Layer 7 of a small transformer language model trained on English Wikipedia (12 layers, counted from 0, width 96).
Take only the direct path to the model's output, skipping the later layers: a vector added to the residual stream pushes a token's score in proportion to its dot product with that token's output vector.

Output vectors of the tokens that the questions are about. A number n stands for n times 0.023.
" also": -11 7 -2 -6 5 8 -11 -3 5 10 2 -13 11 -14 -14 -24 -21 14 19 7 -9 10 -36 7 20 4 -2 22 31 -9 4 -2 -14 -8 -11 -9 10 1 4 10 19 -16 -1 -22 -2 5 -1 7 2 -4 -34 -12 -6 -16 16 -24 -5 23 19 -4 4 1 15 7 0 -1 -6 -10 5 7 21 -15 6 22 4 -5 2 15 4 2 -7 -8 -9 -38 25 5 -5 14 -4 -10 1 19 4 -7 -13 -28
"amed": -24 7 -24 -2 5 -9 -11 -15 24 -31 -15 -6 5 21 27 14 -20 -17 -9 39 12 12 0 -7 4 -8 -11 -2 14 10 -49 2 8 -3 -2 12 16 -6 16 9 20 0 -16 -10 -40 2 7 -8 13 6 -33 11 3 0 21 -19 1 13 -13 12 5 -2 11 -20 10 12 1 43 19 46 -37 3 -27 14 2 -18 -16 -19 21 9 1 -20 3 -2 17 1 20 21 -24 26 39 40 23 -1 -22 -47
" |": 15 -13 26 7 -8 11 8 -22 -7 -3 27 16 -27 -33 -4 -1 19 22 -12 0 10 -8 17 -12 6 6 20 4 -16 20 -21 3 -7 -17 22 -16 -18 5 3 29 -8 -2 11 6 7 5 14 16 10 3 26 11 -23 6 -19 2 -3 -3 6 -17 8 -3 -24 11 -7 5 17 10 16 -8 -2 -13 0 8 -3 10 11 36 7 1 -9 -6 -12 -3 -11 3 -17 7 22 -18 -4 8 16 -10 -12 10
" role": 7 -12 -4 -5 2 -6 -9 -49 -1 29 5 -14 9 -8 -3 27 -13 -13 22 40 12 27 3 22 42 -17 -21 -41 -10 -15 -11 6 0 32 -21 1 -8 8 12 -26 21 -5 -14 -21 -15 -14 33 -9 21 -6 14 -48 39 -3 13 -2 15 -14 -36 -4 -25 -13 26 -1 -53 2 11 -5 14 9 1 -9 -23 8 -19 3 -24 -14 5 -8 13 -9 -48 -20 35 23 -16 -28 -6 6 9 -21 11 -25 16 24
"eral": -10 8 3 -2 4 -11 34 5 10 -3 -9 -24 23 25 19 -22 -44 -8 -1 19 -6 44 -1 -11 3 -43 3 -31 7 16 -23 13 10 18 -33 7 -10 7 -39 24 -10 18 -10 -1 -11 5 12 -11 -6 2 -17 20 3 -15 15 14 3 -4 -36 5 -26 -21 4 -19 -8 5 10 -10 -23 34 -5 -7 1 -15 -10 -19 -3 -20 49 -11 -21 -49 -24 10 12 6 -31 25 -4 18 38 11 1 -6 28 -50
" include": -28 19 -5 -8 9 -29 -1 8 8 19 3 -24 -5 7 -8 5 -29 -3 31 21 -5 18 -30 26 -6 -1 -8 -27 22 -6 -15 -1 -20 -4 4 4 9 14 46 5 35 -19 -2 -33 -27 -12 23 4 -12 -17 13 -1 30 -17 20 14 2 11 6 14 -1 -13 45 -27 7 4 -20 -21 -26 16 48 -28 -4 -15 32 -22 -13 16 13 -25 -10 -12 -8 -45 13 12 16 4 14 -4 8 -19 -2 -3 -27 2
"sp": 10 19 -18 -2 21 13 12 -17 13 -29 9 7 8 36 16 17 -26 -8 2 12 7 -13 -4 -17 10 4 -6 -9 -16 2 -33 -4 20 2 9 30 12 -21 2 -8 -33 12 -10 -26 12 3 -1 -6 -28 4 0 -6 21 -39 2 0 0 -28 14 -12 -22 -28 12 -10 9 8 -8 -19 5 10 10 -12 -5 8 1 1 -21 -21 -16 16 26 7 8 11 -7 17 7 -22 32 9 19 -18 -12 5 -9 -39
"ars": -22 1 -25 -1 16 -9 17 9 -8 -3 -15 -23 14 34 -22 23 -13 -10 4 -1 -4 17 -1 1 -4 -12 -6 9 4 6 -19 -3 4 -35 0 -8 -4 -26 -16 25 -2 -2 -9 23 -13 19 -20 10 26 -11 -7 -8 31 10 -5 -11 -2 -13 -12 -45 -14 -17 -15 -13 -11 5 4 -21 3 -4 15 -10 17 -42 -10 -5 -5 3 14 -7 -35 -12 15 1 16 -11 4 -8 1 11 26 2 -20 15 20 -26
"ause": -14 23 -45 -13 -9 -44 -19 -13 17 48 -32 -21 19 3 14 36 -42 0 4 21 -19 -5 -35 23 22 -16 8 -2 7 -3 5 27 16 27 -26 9 19 -3 -11 2 21 10 -5 14 -38 -11 4 15 4 -16 2 -57 1 16 13 4 2 35 -30 15 2 -46 -9 -8 -7 11 -9 10 1 -4 8 -2 -2 -7 3 -3 -23 -15 17 2 -17 12 12 -19 -6 -16 21 -12 -18 -31 38 -16 -25 2 -6 -35
" in": 17 -3 15 -3 8 -1 -12 -1 5 -10 23 7 7 -14 -7 -9 -15 10 2 -5 11 8 6 17 -7 16 5 -4 14 5 17 -21 -5 17 11 -5 1 8 -17 3 20 1 9 -7 -10 12 -19 21 1 16 -6 10 12 -10 4 3 -12 -13 -7 -4 11 13 8 -5 -21 -8 7 -4 -24 -18 3 -3 -5 2 13 16 -10 -6 -8 -18 -11 3 -2 10 -4 -9 -17 10 -3 1 -19 8 -5 5 -6 -25
"ww": 9 18 6 -3 2 -30 54 -24 17 15 -41 3 18 54 3 -4 -14 19 -18 56 -28 47 -8 -6 -10 -14 -17 -5 37 8 -43 11 -7 -15 -25 14 40 -8 4 -10 -12 19 -33 -7 9 -44 3 -20 38 -36 15 25 14 -36 11 -15 7 30 12 26 -25 -11 27 -6 -10 21 -27 16 3 45 -15 -52 -23 -54 7 -5 -13 5 -30 39 5 4 -45 -5 37 11 25 -46 -35 3 49 3 0 -8 32 -19
"ace": -3 -10 -32 -4 -3 17 19 -19 44 -1 -24 3 9 20 17 12 -14 -12 13 4 22 41 7 5 8 -47 -19 10 5 5 -5 17 16 12 -11 18 0 12 31 -8 -10 15 -25 12 18 -2 -14 23 33 13 -24 -4 15 16 8 3 0 40 1 20 -26 -11 -21 -32 -11 3 20 8 -18 -5 -15 -19 1 -6 11 11 -4 22 -7 -23 44 -9 18 -15 1 -1 7 -7 17 4 32 -49 -13 37 1 -20
"writer": -19 -6 8 -2 -10 -52 9 0 9 -16 -3 6 24 18 32 -12 -63 5 -31 25 0 -16 6 5 19 -4 -9 -4 31 13 -33 -7 7 18 -41 11 -15 2 21 -1 -15 8 -25 3 -39 -30 -7 -22 21 -24 -11 37 43 -41 28 4 29 24 19 29 -19 9 61 -15 -18 9 -19 3 11 20 0 -4 -15 -11 -8 9 -29 4 9 32 -3 -27 -37 -38 40 54 -26 -43 -15 -4 37 -30 -14 -26 25 4
"omial": -35 6 -28 -4 2 -52 11 -44 27 -2 11 -54 5 36 49 -5 -52 -41 -19 9 -28 0 -32 20 3 -24 14 -29 48 -9 -28 43 7 54 -1 9 -13 9 31 36 34 30 -16 -13 -20 -21 28 -5 -2 11 -9 -18 34 -26 34 -30 13 60 5 18 8 -47 10 -8 -31 6 -31 33 3 24 -9 -47 -53 -15 7 -42 -39 -11 34 -2 1 -5 23 -23 -8 34 6 -52 0 -12 50 7 22 -10 -2 -45
"riend": -17 17 -25 -3 25 -10 22 -21 36 -28 -28 16 14 30 12 4 10 -7 8 40 -14 26 26 13 34 -19 1 -18 13 -7 -23 11 12 11 -16 -12 8 -2 14 8 7 27 7 6 -44 -30 30 -17 0 -5 -25 -16 4 -26 21 12 3 26 5 -18 -30 -42 27 -18 -6 18 21 -22 2 5 47 -4 4 -3 6 -18 -37 8 -11 -4 19 -2 -22 -27 30 4 1 -1 -33 -15 25 -25 1 -40 -3 -16
"adian": -29 -14 -32 -7 -4 1 2 -21 14 38 -8 -27 24 41 5 40 -20 1 -2 -19 -15 41 -20 -1 13 -18 -37 1 28 -20 -28 1 3 63 -20 -7 1 -8 36 13 9 3 -9 6 -1 25 19 -4 20 -27 -40 -6 10 9 6 -27 3 21 -10 18 -7 23 39 -14 -28 7 -10 10 -15 11 -3 -1 -29 -32 -22 5 -16 21 -16 17 13 -35 -13 -23 6 -11 -3 -12 -25 7 46 -12 -14 -24 22 -13
"pite": -50 12 4 -16 -7 -27 8 -17 12 32 -7 -10 -8 4 -3 -12 -36 -23 19 54 -30 49 -39 34 44 -21 4 -10 17 -15 -24 20 2 -30 1 31 37 -6 6 8 25 11 -19 -11 11 -68 27 -8 12 -36 -17 21 0 9 41 -16 4 22 -7 54 -23 -27 31 -25 -40 6 -38 19 -31 -1 -24 -14 -15 -9 -20 32 1 -28 42 16 -19 -39 -23 -17 22 -1 2 -33 -12 10 45 -27 -10 -19 8 -30
"|---": -54 16 -68 -26 49 -20 24 -37 63 50 -20 -16 16 64 20 28 -67 -24 37 53 -34 77 -40 9 40 -17 -47 -43 55 -34 -56 36 4 27 -20 15 4 -17 41 -37 45 28 -31 -29 -24 -27 42 12 11 -30 -2 -15 58 -40 33 -42 47 47 -17 26 -52 -42 92 -31 -32 45 -22 44 -24 46 52 -90 -64 -67 -62 -49 -12 -22 21 32 -16 -28 -23 -21 21 60 -17 -36 -25 -6 96 -46 -10 -63 -9 -28
"uan": -21 -9 -15 1 10 -7 26 -11 12 34 -7 0 14 13 -8 -8 -24 -12 1 14 -19 16 -25 -18 1 -20 -40 -27 4 11 6 -35 5 30 -11 10 6 21 -22 -12 25 -1 10 -22 -17 -8 -1 7 43 -25 15 4 1 -8 -3 1 3 43 -4 19 -9 4 30 -5 6 5 -8 18 -1 2 40 -4 -10 -7 -26 -18 8 -40 10 19 36 -28 -22 -22 20 32 4 -10 7 4 44 8 0 3 4 25
"ach": -41 -3 -25 -1 16 22 10 -8 21 -8 -21 0 12 33 -8 9 15 -4 9 5 21 -2 -11 2 7 -16 -28 8 20 5 -22 -5 0 6 7 15 3 8 15 17 20 22 -16 17 2 5 8 17 12 13 4 -4 12 -14 -11 -13 -10 -15 3 17 1 11 -3 -38 7 2 -10 -15 -1 -6 -15 6 -1 9 -3 22 20 14 -9 -16 31 -7 -12 -6 0 -3 12 19 19 21 41 6 -12 -4 16 -12
"ished": 21 -12 -61 -8 4 -21 -1 16 11 -35 2 7 31 27 37 21 -41 -17 15 47 -10 -9 -23 9 3 -20 7 -15 16 -14 -51 40 22 -26 -6 -1 -5 -16 5 -1 -26 21 7 16 -24 12 -10 10 7 1 -20 33 -8 -10 36 -13 6 -11 -4 -5 -25 -5 15 -47 -31 12 9 27 -1 47 -29 -19 -32 -47 -5 0 -11 -15 0 32 18 -5 -14 -12 23 -7 35 -30 -24 35 29 -14 23 -48 -3 -52
"ks": -44 -4 -15 0 -6 43 12 15 -8 15 32 -27 -8 23 -15 19 -22 -17 21 37 -10 23 -31 48 8 -21 -47 -25 16 -8 -25 35 1 13 -7 0 -6 35 11 23 2 1 -31 -20 3 -21 -19 -7 27 21 -1 -18 17 2 -6 6 6 40 23 12 -2 -34 -18 -15 -14 3 -12 -5 3 36 -22 8 -3 5 -13 -13 1 -12 35 35 -32 17 -25 13 7 8 -6 -67 -11 11 20 -51 -8 -30 1 -72
" time": 0 -15 -16 -11 24 -4 14 -21 -30 -1 8 -10 15 -7 22 -21 2 -5 16 19 -28 4 -8 32 5 6 -7 2 -1 1 -16 -11 -12 6 -28 12 29 -40 -22 2 1 11 -4 11 19 -19 1 -2 11 -26 -5 23 23 -13 -1 -16 10 -7 -13 5 -21 3 2 -3 -13 2 -1 0 -6 1 -1 -25 -13 5 -9 27 -7 -45 0 13 -16 -2 -8 -4 33 4 13 -37 5 -10 -5 -24 -9 1 -8 16

Each question shows what one neuron of this layer's MLP adds at an activation of 1. A number n stands for n times 0.0092.

n302: -34 -16 -11 -10 -29 -2 -45 1 12 0 36 -3 11 53 -13 1 -13 -32 -9 13 11 8 -26 -6 7 -1 4 -7 -11 -11 33 16 3 -36 -19 -12 -42 -15 -3 4 -1 9 -7 2 -4 4 -20 17 27 36 -23 8 6 -6 -32 57 21 7 8 1 13 -2 -2 15 -18 6 13 35 -22 22 -6 11 -16 -27 -9 17 4 -13 15 12 -22 -24 4 3 14 -28 36 14 11 -43 12 18 -11 -5 -10 33
Pushed up most: "ished"

n395: -5 -7 7 10 -22 7 2 -24 17 -12 4 7 -12 -3 -5 8 0 -4 -10 -2 29 12 16 2 -20 0 -14 -9 -28 25 -4 -30 27 -20 -18 -17 10 22 -21 5 -10 -3 -22 -23 3 -3 -29 -13 -44 -7 33 -31 0 8 -7 -5 -13 18 -1 12 11 17 23 -17 12 2 -42 29 1 30 -19 6 -24 -4 25 -3 -22 -12 -8 6 -4 25 16 1 16 -1 -2 14 22 -26 9 -6 28 -5 6 11
Pushed up most: "amed"

n434: 24 4 -58 -52 -9 -22 -13 19 -10 36 -10 -32 -1 -9 -16 -2 -17 -17 -37 -23 -24 14 -16 -24 22 22 -3 -32 -4 27 -1 -20 18 16 46 -9 24 4 0 3 -17 12 12 34 -14 22 6 -1 -8 18 15 -9 25 -13 5 21 33 29 -14 9 -13 1 -14 27 1 14 26 11 1 -21 -23 5 -32 -1 22 -17 55 9 -4 12 -22 16 17 -6 -33 -11 -29 31 -14 5 30 36 -9 8 31 2
Pushed up most: "ause"

n275: -28 33 -32 13 10 5 32 11 26 -10 -15 19 -34 -9 8 7 17 30 -11 27 -22 -17 -24 -5 -27 -10 -16 -20 -6 -21 -4 -19 23 -5 8 -3 4 -12 -9 7 -25 17 2 -1 -7 -12 -22 -2 -30 -40 -32 1 12 35 -2 5 7 -10 20 -21 -23 23 -6 8 -8 -25 16 -38 -28 -42 26 18 18 -7 -12 -23 0 -20 19 4 10 -10 -22 -7 -50 -23 -5 -18 -36 17 -13 4 36 0 15 -7
Which two tokens does it push up most, strongest first? "riend", "ars"

n497: 12 -6 -15 12 -15 10 -27 1 22 -29 -13 -17 -23 9 25 -5 23 -4 1 -17 -3 13 15 -6 16 -17 12 -10 -7 -25 -1 -4 -13 -9 28 -12 6 -9 0 18 -8 -16 1 12 -4 14 9 -3 5 8 1 -1 23 6 19 0 -10 -15 -2 41 -7 15 -28 -18 -19 -2 1 -4 -20 -18 -23 12 28 -21 6 -8 -8 6 -7 3 8 19 6 0 -12 -10 1 4 -34 2 11 -5 9 -13 -10 -18
Which of these tokens does it push down most? "uan"

n128: 21 7 3 -2 -24 19 -5 5 -17 10 1 14 -11 -28 12 5 -5 -1 21 -24 -13 -21 -6 -7 -26 -13 20 -1 16 24 40 -10 31 -19 9 22 -20 15 -23 13 10 -23 -21 -21 -18 -9 -10 -3 24 -6 20 3 11 21 10 -5 -1 28 2 -7 8 14 12 12 9 16 25 -13 -14 -31 -10 -16 -7 7 2 -13 23 -11 4 -25 23 11 2 -6 8 -30 16 15 -34 -4 15 18 -19 -5 21 45
Pushed up most: "uan"

n508: 4 24 -18 -28 9 44 3 -17 -22 17 6 0 19 -50 -18 9 9 17 7 6 -26 -5 -2 20 12 -21 -5 19 25 26 3 1 -29 2 13 27 27 58 -23 17 -15 -40 15 -13 25 -5 22 12 30 11 -16 -9 11 14 -11 -19 -10 47 1 13 -12 30 2 -24 -12 -39 9 6 -6 -3 -3 -16 -19 -2 -58 -27 -6 2 2 19 -4 -1 -34 25 -9 -11 -20 35 -2 -32 -25 10 23 -40 -7 -12
Which of these tokens does it push down most? "sp"

n382: 14 -8 -31 -21 17 -12 11 9 -13 -22 -3 -18 -32 14 20 -16 30 -8 -10 0 -14 -15 29 -16 9 12 -2 -3 -14 -8 -13 -4 19 -14 -12 -6 7 -21 -19 11 -18 -6 7 16 0 -3 8 0 -38 -22 -4 -21 -10 18 25 -5 32 3 14 12 -13 -17 -11 -4 12 -9 -11 -1 -7 -9 10 -3 27 -1 -48 10 2 -13 -11 3 4 0 -8 2 7 7 -1 13 8 -19 -49 -22 16 -9 -6 23
Pushed up most: " time"

n136: 24 25 -11 39 -30 29 -16 0 13 -4 -15 7 -22 -34 11 -7 11 17 4 33 11 -2 15 -11 0 37 23 -19 0 -11 10 11 -14 4 19 -19 12 -2 5 -5 12 9 5 8 -17 -22 10 11 -37 -4 29 -11 24 -41 7 3 22 -9 -6 15 -6 14 -2 34 -39 -42 13 1 15 -16 0 1 -15 -1 -21 0 1 38 19 5 -10 2 -2 37 17 -12 -27 4 32 -25 -30 6 21 -2 20 -1
Which three tokens does it push up most, strongest first? " |", " role", " in"

n371: 19 16 -19 -43 -6 -9 12 13 -17 12 -21 -19 -15 -3 -1 -16 3 -27 -31 8 -2 -21 -9 -20 -17 -41 -1 -6 10 -10 -11 26 15 -5 -6 19 13 7 14 10 -4 27 -6 -9 -21 -10 -8 -1 -16 -6 30 -17 -31 -6 21 58 -27 22 -17 -3 -17 -8 -2 14 32 8 8 -12 11 -38 7 5 -17 10 3 15 7 -10 -16 -2 -1 5 18 -10 9 -39 30 29 16 -16 -31 -15 10 3 -37 9
Pushed up most: "ause"

n325: -21 -3 -2 -47 17 -8 -17 -52 -11 -5 27 -11 -14 -2 34 14 -11 -22 2 -7 -14 -10 -8 -8 -30 20 -2 -13 20 15 -31 -39 27 4 11 -33 11 15 -3 25 4 0 21 -3 21 4 16 23 3 -11 -6 -21 10 -8 4 5 15 54 1 12 5 9 -5 -23 -1 -1 33 12 -18 -15 -1 11 -8 -31 12 27 7 13 -27 -30 -6 -1 9 -21 -16 -7 2 5 -18 10 -16 -31 -22 -1 -42 16
Which of these tokens does it push down most? "eral"

n355: 4 13 1 8 -7 17 -9 -28 4 8 -23 -13 14 14 4 3 -1 -4 -12 20 -1 17 -5 -27 -13 -17 -11 2 -24 20 3 17 21 -7 13 -6 29 -23 10 28 0 4 -1 -3 30 21 -24 -11 -1 15 -11 9 -3 -6 8 5 -11 -37 22 14 -3 -12 -21 21 -2 -36 6 -11 -12 12 -9 39 12 5 27 21 32 14 -25 -3 -19 -1 6 33 -2 2 5 12 1 -18 -18 42 10 26 14 27
Which of these tokens does it push down most? "|---"

n208: -12 -1 -46 -18 4 -6 -43 27 -6 19 -2 -10 -7 -2 -39 12 20 -23 -7 -3 1 11 14 11 -7 -40 -6 14 5 9 -1 -3 7 2 2 3 -10 -19 14 12 3 -17 10 0 -15 38 22 -13 9 -22 -9 10 3 38 -13 -9 -20 21 9 -3 2 7 7 28 6 16 13 17 2 -25 -4 12 -12 17 4 3 -31 2 -20 -1 -13 -8 7 -15 18 -6 23 28 -17 -17 3 11 -27 33 20 28
Which of these tokens does it push down most? "sp"

n438: 7 -12 -9 0 14 -37 1 -26 -18 34 -66 31 35 23 46 -9 3 9 9 2 4 17 14 -10 -17 -20 26 55 11 -26 -3 -5 12 -1 7 11 -6 -8 8 -1 35 -21 -21 -54 -25 -21 32 17 -15 -16 -75 12 -10 -16 1 0 12 -26 22 -8 21 1 -18 6 -26 36 3 24 -34 19 -26 -17 20 -35 -11 -4 -8 28 18 2 -1 -27 -36 -49 21 5 37 9 -15 27 28 20 -5 6 -1 38
Pushed up most: "|---"

n60: 15 9 7 9 -21 15 2 13 -6 15 -6 25 -10 14 4 17 -4 1 17 9 17 -6 -5 1 -15 -17 13 -20 8 7 -33 0 50 -8 9 11 -10 -13 -14 -14 -28 13 -3 -26 3 18 -16 25 -12 -15 -6 -24 9 -5 16 -1 -14 -35 -8 15 -18 -12 1 -9 25 -32 -9 -3 -23 -22 -3 9 -26 14 -14 5 14 -12 11 5 -17 -10 -10 -3 14 -2 -14 -8 15 -3 -3 11 -1 9 8 -8
Which three tokens does it push up most, strongest first? "sp", "eral", "ished"

n418: 31 -7 1 -8 -18 3 -21 15 -25 3 -30 -22 -25 -17 9 5 -36 2 -3 19 10 -19 -45 -10 -1 4 -3 -2 -5 1 -37 -1 29 9 -5 6 -16 -19 8 14 -4 -16 41 32 11 -18 -11 9 -17 27 8 -11 -15 15 -18 19 -1 25 9 27 16 6 7 4 20 24 -2 -16 -4 13 -12 23 -30 -35 12 -22 -1 -1 23 -42 18 8 19 -10 -23 -15 7 -20 11 -12 35 -2 -34 6 -22 29
Pushed up most: "ause"

n341: 6 1 -3 -22 -13 -4 0 18 -1 -19 15 18 19 1 52 -10 5 -19 -7 20 -3 -17 -2 10 -9 8 -25 -24 -15 24 7 -40 4 10 23 -37 -20 -30 11 -1 21 -8 1 2 25 11 14 -7 -6 39 -37 1 6 10 -22 -11 1 -8 1 12 0 8 3 -7 -20 25 -50 -1 11 21 -51 9 30 -18 -18 2 -11 -2 12 -11 -30 15 16 12 18 6 -6 18 11 -19 18 11 -30 29 -5 -4
Pushed up most: "amed"

n174: 12 16 -5 23 2 10 -4 27 -5 -14 0 -1 -6 -11 21 21 -10 -10 -14 14 9 -22 -10 1 6 0 -36 -10 -11 -7 -20 13 32 36 -4 0 8 -29 -24 -16 8 -43 -1 -3 40 -3 -22 -5 -5 -6 -4 21 3 -12 4 38 14 9 -24 5 -29 17 -8 -18 -4 26 -17 0 1 -7 4 9 -31 -21 7 -7 8 1 -15 -16 18 16 27 -9 -3 17 -4 20 -8 -36 -31 4 11 30 -30 20
Which of these tokens does it push down most? "pite"

n5: -47 -12 5 12 7 -22 -20 16 11 -20 4 19 3 -2 8 11 -24 -7 -12 -11 1 -21 5 8 7 12 2 -22 0 4 1 4 -4 8 -5 19 -10 -3 8 24 -11 -1 -18 -4 18 -2 15 1 38 7 -21 -28 -5 -52 3 -6 -4 6 10 35 20 0 5 7 -7 -21 -10 -26 -3 7 15 35 30 21 -15 21 -10 -7 -7 5 -16 -18 -36 -19 5 19 -8 -41 -4 1 -13 -25 -38 -13 34 -1
Which two tokens does it push up most, strongest first? "writer", "ks"

n97: 17 8 6 -13 8 19 -3 6 15 -15 -14 -22 8 12 33 14 7 -20 -7 -6 -7 -22 -3 -22 17 -7 14 -6 -32 -10 -9 -3 -1 -4 -12 -17 -12 -3 6 -19 -7 -1 -9 -20 -8 8 10 20 32 8 -5 15 12 8 19 13 15 2 -29 37 3 -5 -3 -16 -14 1 8 18 -10 -7 -8 -12 23 -8 4 7 18 -7 -8 2 -5 -8 7 9 -12 10 -6 -1 -10 35 -4 6 7 3 15 18
Pushed up most: "ished"

n119: -14 -4 8 -29 11 -4 31 -27 12 -16 -9 -9 -14 1 6 -12 -22 39 13 -47 13 -4 -15 5 6 -11 -25 -11 -3 1 23 -26 14 32 1 -22 14 4 0 3 -16 8 -17 1 -12 17 3 -3 -10 31 10 8 26 -6 15 -2 -10 4 -1 -6 1 3 29 -9 -33 1 19 16 8 -22 -19 -11 -10 5 17 -2 7 -3 -8 -27 -8 28 -1 -10 -3 0 -1 -28 10 12 6 -55 10 -6 -5 -1
Which of these tokens does it push down most? "amed"

n164: 7 -20 25 17 3 -8 5 -34 0 28 26 8 17 -16 -7 -8 -1 1 -14 -12 -14 -13 10 -2 16 10 -22 16 10 -6 -9 21 3 -3 -13 -11 7 -27 26 -31 -1 2 24 23 9 12 -13 18 -27 2 -1 2 17 6 -10 -17 2 -13 2 -8 -17 -11 12 40 -34 2 5 0 -5 19 34 24 -8 20 28 40 10 29 -28 5 5 10 2 -26 44 7 -13 -25 -43 -27 -6 16 0 1 7 -32
Which of these tokens does it push down most? "eral"

n429: -3 14 2 -15 3 16 5 -4 13 -11 -17 -25 28 24 -33 -11 16 4 -6 6 -1 -6 -11 -9 2 -27 -4 16 -5 -1 -33 31 27 8 12 -28 5 11 25 13 29 -18 1 0 -9 -10 47 5 -1 -9 -7 -5 20 -12 -6 2 17 -6 -16 -44 -25 -17 30 16 4 -22 3 -15 0 18 17 32 26 14 25 -5 15 8 24 16 32 -7 -10 -32 -9 -6 -17 -8 -13 -18 -15 20 -5 -3 3 -17
Pushed up most: "riend"

n156: 28 -10 -29 26 -20 -18 24 -9 -16 -21 11 8 -1 -5 24 8 4 -9 -12 12 -4 -8 -8 -5 -15 -16 22 -6 -26 0 -21 10 -3 -30 -24 -3 34 -9 -7 -24 14 -6 -1 10 2 4 -20 1 8 -18 -12 6 -11 -3 -12 -45 -1 -2 -26 -20 -9 19 3 1 10 -9 5 -9 35 9 -17 4 -13 -12 -35 -1 -11 -2 -6 6 39 -7 -10 -8 -5 0 12 -44 2 44 -8 -27 -32 6 22 4
Pushed up most: "ished"

n315: 3 2 -3 -3 31 3 15 9 4 -37 -15 17 3 24 -22 5 19 -10 -43 7 -3 8 3 23 -18 3 -23 -29 -1 -8 21 -8 -5 2 13 -8 10 -10 -18 -10 31 2 6 -20 27 -30 21 -44 -22 32 -11 16 7 28 8 -9 -8 33 3 -5 1 4 1 -23 -10 -11 -29 -28 -3 -24 -25 8 8 20 16 -22 -28 -1 -26 23 9 -14 3 -4 -2 -1 7 -4 28 17 -28 -1 -6 -7 9 9
Pushed up most: "riend"

n242: -11 1 -5 -15 -2 12 -12 14 17 -3 -13 23 31 5 8 -1 4 5 -10 -19 2 6 20 -26 -27 41 24 -25 7 -2 12 -9 -19 7 -3 -14 9 8 -17 5 -8 -31 6 -5 10 17 -7 -9 8 20 -19 14 26 10 9 5 21 -9 -14 41 6 -20 15 -1 -7 4 8 3 -20 -22 -8 -8 -10 2 10 -7 -32 10 3 -16 -12 5 20 10 -29 -38 26 1 -23 -12 11 14 -28 48 -2 -34
Which of these tokens does it push down most? " role"

n182: 30 7 32 9 -16 14 -5 -15 0 6 10 12 10 -9 2 -24 -14 27 3 38 -15 20 -22 1 30 37 25 -17 0 0 4 -10 -36 5 26 -28 18 -3 3 0 16 -8 -1 16 -25 8 -31 19 -10 -30 -18 32 17 4 -22 15 2 -12 5 8 -11 2 -1 -3 -29 12 3 8 19 -12 14 -35 -10 -8 9 21 3 16 -7 -14 -16 -33 21 5 11 -9 -26 -1 -11 -2 -3 -6 18 -4 2 -19
Which of these tokens does it push down most? "ach"

n19: 10 6 25 -8 -1 -11 -16 -13 -4 10 22 16 21 -6 -19 -24 -37 -3 -6 32 -12 17 -16 -12 11 -1 -13 -1 -7 -7 0 9 2 -6 13 -4 20 -2 1 7 11 -40 46 43 -14 33 -5 26 1 16 -48 -13 8 -11 5 23 1 19 16 -21 28 11 -7 -12 -1 -18 23 -10 10 -9 -4 24 -10 9 -6 8 0 0 -1 15 -19 13 4 1 9 -18 -8 20 8 3 1 31 3 -4 -11 -14
Which three tokens does it push up most, strongest first? " also", " in", "amed"

n419: 13 20 -29 -27 20 -13 -30 -28 10 -17 11 1 -16 27 -19 2 -3 -13 -23 13 34 7 5 -30 25 10 17 -27 4 3 21 -16 -9 -9 -7 19 29 -8 13 -9 -43 17 7 -49 17 -2 -9 15 -1 19 3 14 1 -20 28 15 -14 16 -9 -17 -12 24 -26 9 38 -25 -29 5 20 -6 13 14 35 13 24 -14 16 13 4 18 -30 20 -20 14 -18 -16 -1 23 25 29 50 11 -14 -37 12 -54
Which two tokens does it push up most, strongest first? "sp", "amed"

n502: -24 -11 -6 -35 1 10 -9 18 -2 4 2 0 20 -4 -28 -2 9 -10 -7 -11 12 8 18 -8 -31 12 -8 -19 19 11 4 -29 25 0 10 -3 8 8 -19 13 -17 10 -2 2 34 0 -1 -10 17 2 15 16 14 20 -7 7 8 -44 -7 -3 16 6 -11 -13 18 21 16 -12 15 -27 5 -6 2 -19 -12 3 -9 1 -11 3 7 20 -11 36 -14 0 9 -8 -12 -23 22 25 -11 5 -3 -15
Which three tokens does it push up most, strongest first? "ars", "ach", " in"

n492: -15 -8 8 33 9 6 13 21 1 -9 -4 12 34 20 -12 -10 1 -3 -5 -13 29 -13 -6 22 -2 2 28 30 14 41 -21 -27 -2 -28 -34 23 -23 18 28 8 -5 -14 -10 -10 4 -4 -4 22 -6 8 14 7 -4 8 -29 1 -19 0 23 6 -3 -25 -5 -34 14 12 -11 34 -3 8 -13 15 -12 -32 -5 31 10 -8 41 6 14 -6 3 11 -27 23 36 -15 -17 -5 32 -17 12 4 -11 8
Which of these tokens does it push down most? " role"

n33: -21 1 -28 3 -5 1 29 28 16 -8 -15 14 0 -3 10 -3 -3 30 -10 32 -28 1 -10 -47 -8 6 -10 19 -11 -1 20 1 -8 -10 10 3 7 -1 17 -15 -9 37 -2 14 -3 -6 -7 -10 -14 11 -54 -7 -19 -8 40 -23 11 -6 32 2 22 39 13 13 -18 -76 3 -16 22 11 6 -9 9 28 -7 -14 13 8 22 29 4 8 -23 -3 -1 16 -30 -17 -19 16 -26 26 14 9 17 7
Which of these tokens does it push down most? "ause"

n276: 19 -6 12 10 3 -8 -22 -16 14 -13 -2 8 30 -18 -12 12 -23 -8 -29 -12 42 8 -15 8 -12 28 9 -9 0 2 24 14 -7 -19 7 -2 -2 9 -4 12 7 1 19 -7 11 -10 11 16 -9 1 24 -4 -6 -19 -5 12 -7 -5 27 -14 36 8 11 -12 -16 -10 -1 18 -2 -18 6 11 9 -15 -14 15 -7 12 -20 12 5 21 16 15 -22 -5 -30 -4 9 -1 -6 2 -19 -4 -2 -7
Which three tokens does it push up most, strongest first? " in", " |", "sp"

n284: -9 -11 -21 -13 13 -1 7 4 33 -19 -20 -9 11 42 -26 10 -53 29 7 0 -3 30 2 8 0 -3 -8 -18 12 9 -16 0 17 24 10 -4 -9 -15 -5 23 13 9 -13 1 14 6 -22 9 -1 -11 -7 1 -7 13 2 -38 -10 9 21 6 26 -16 -10 -3 -5 -4 -10 11 8 -35 -8 1 -10 -26 23 -14 13 -3 -34 22 -1 -34 -18 1 40 28 22 -21 0 28 8 20 -13 14 -20 -22
Which of these tokens does it push down most? " |"

n15: 8 -14 -7 -3 31 -53 -17 -10 4 2 24 -6 -12 -6 14 -13 -19 17 15 5 6 -10 13 15 36 32 -19 10 14 5 -33 2 -11 3 2 -6 -1 7 8 35 0 13 3 28 2 16 1 2 -16 -8 20 30 7 11 3 -5 -7 -28 12 10 2 15 -27 -12 -51 -15 25 5 -21 -31 7 20 0 17 11 -3 -15 3 -21 5 -3 23 1 17 34 19 7 4 -17 30 17 -4 15 -3 -19 -5
Pushed up most: "ished"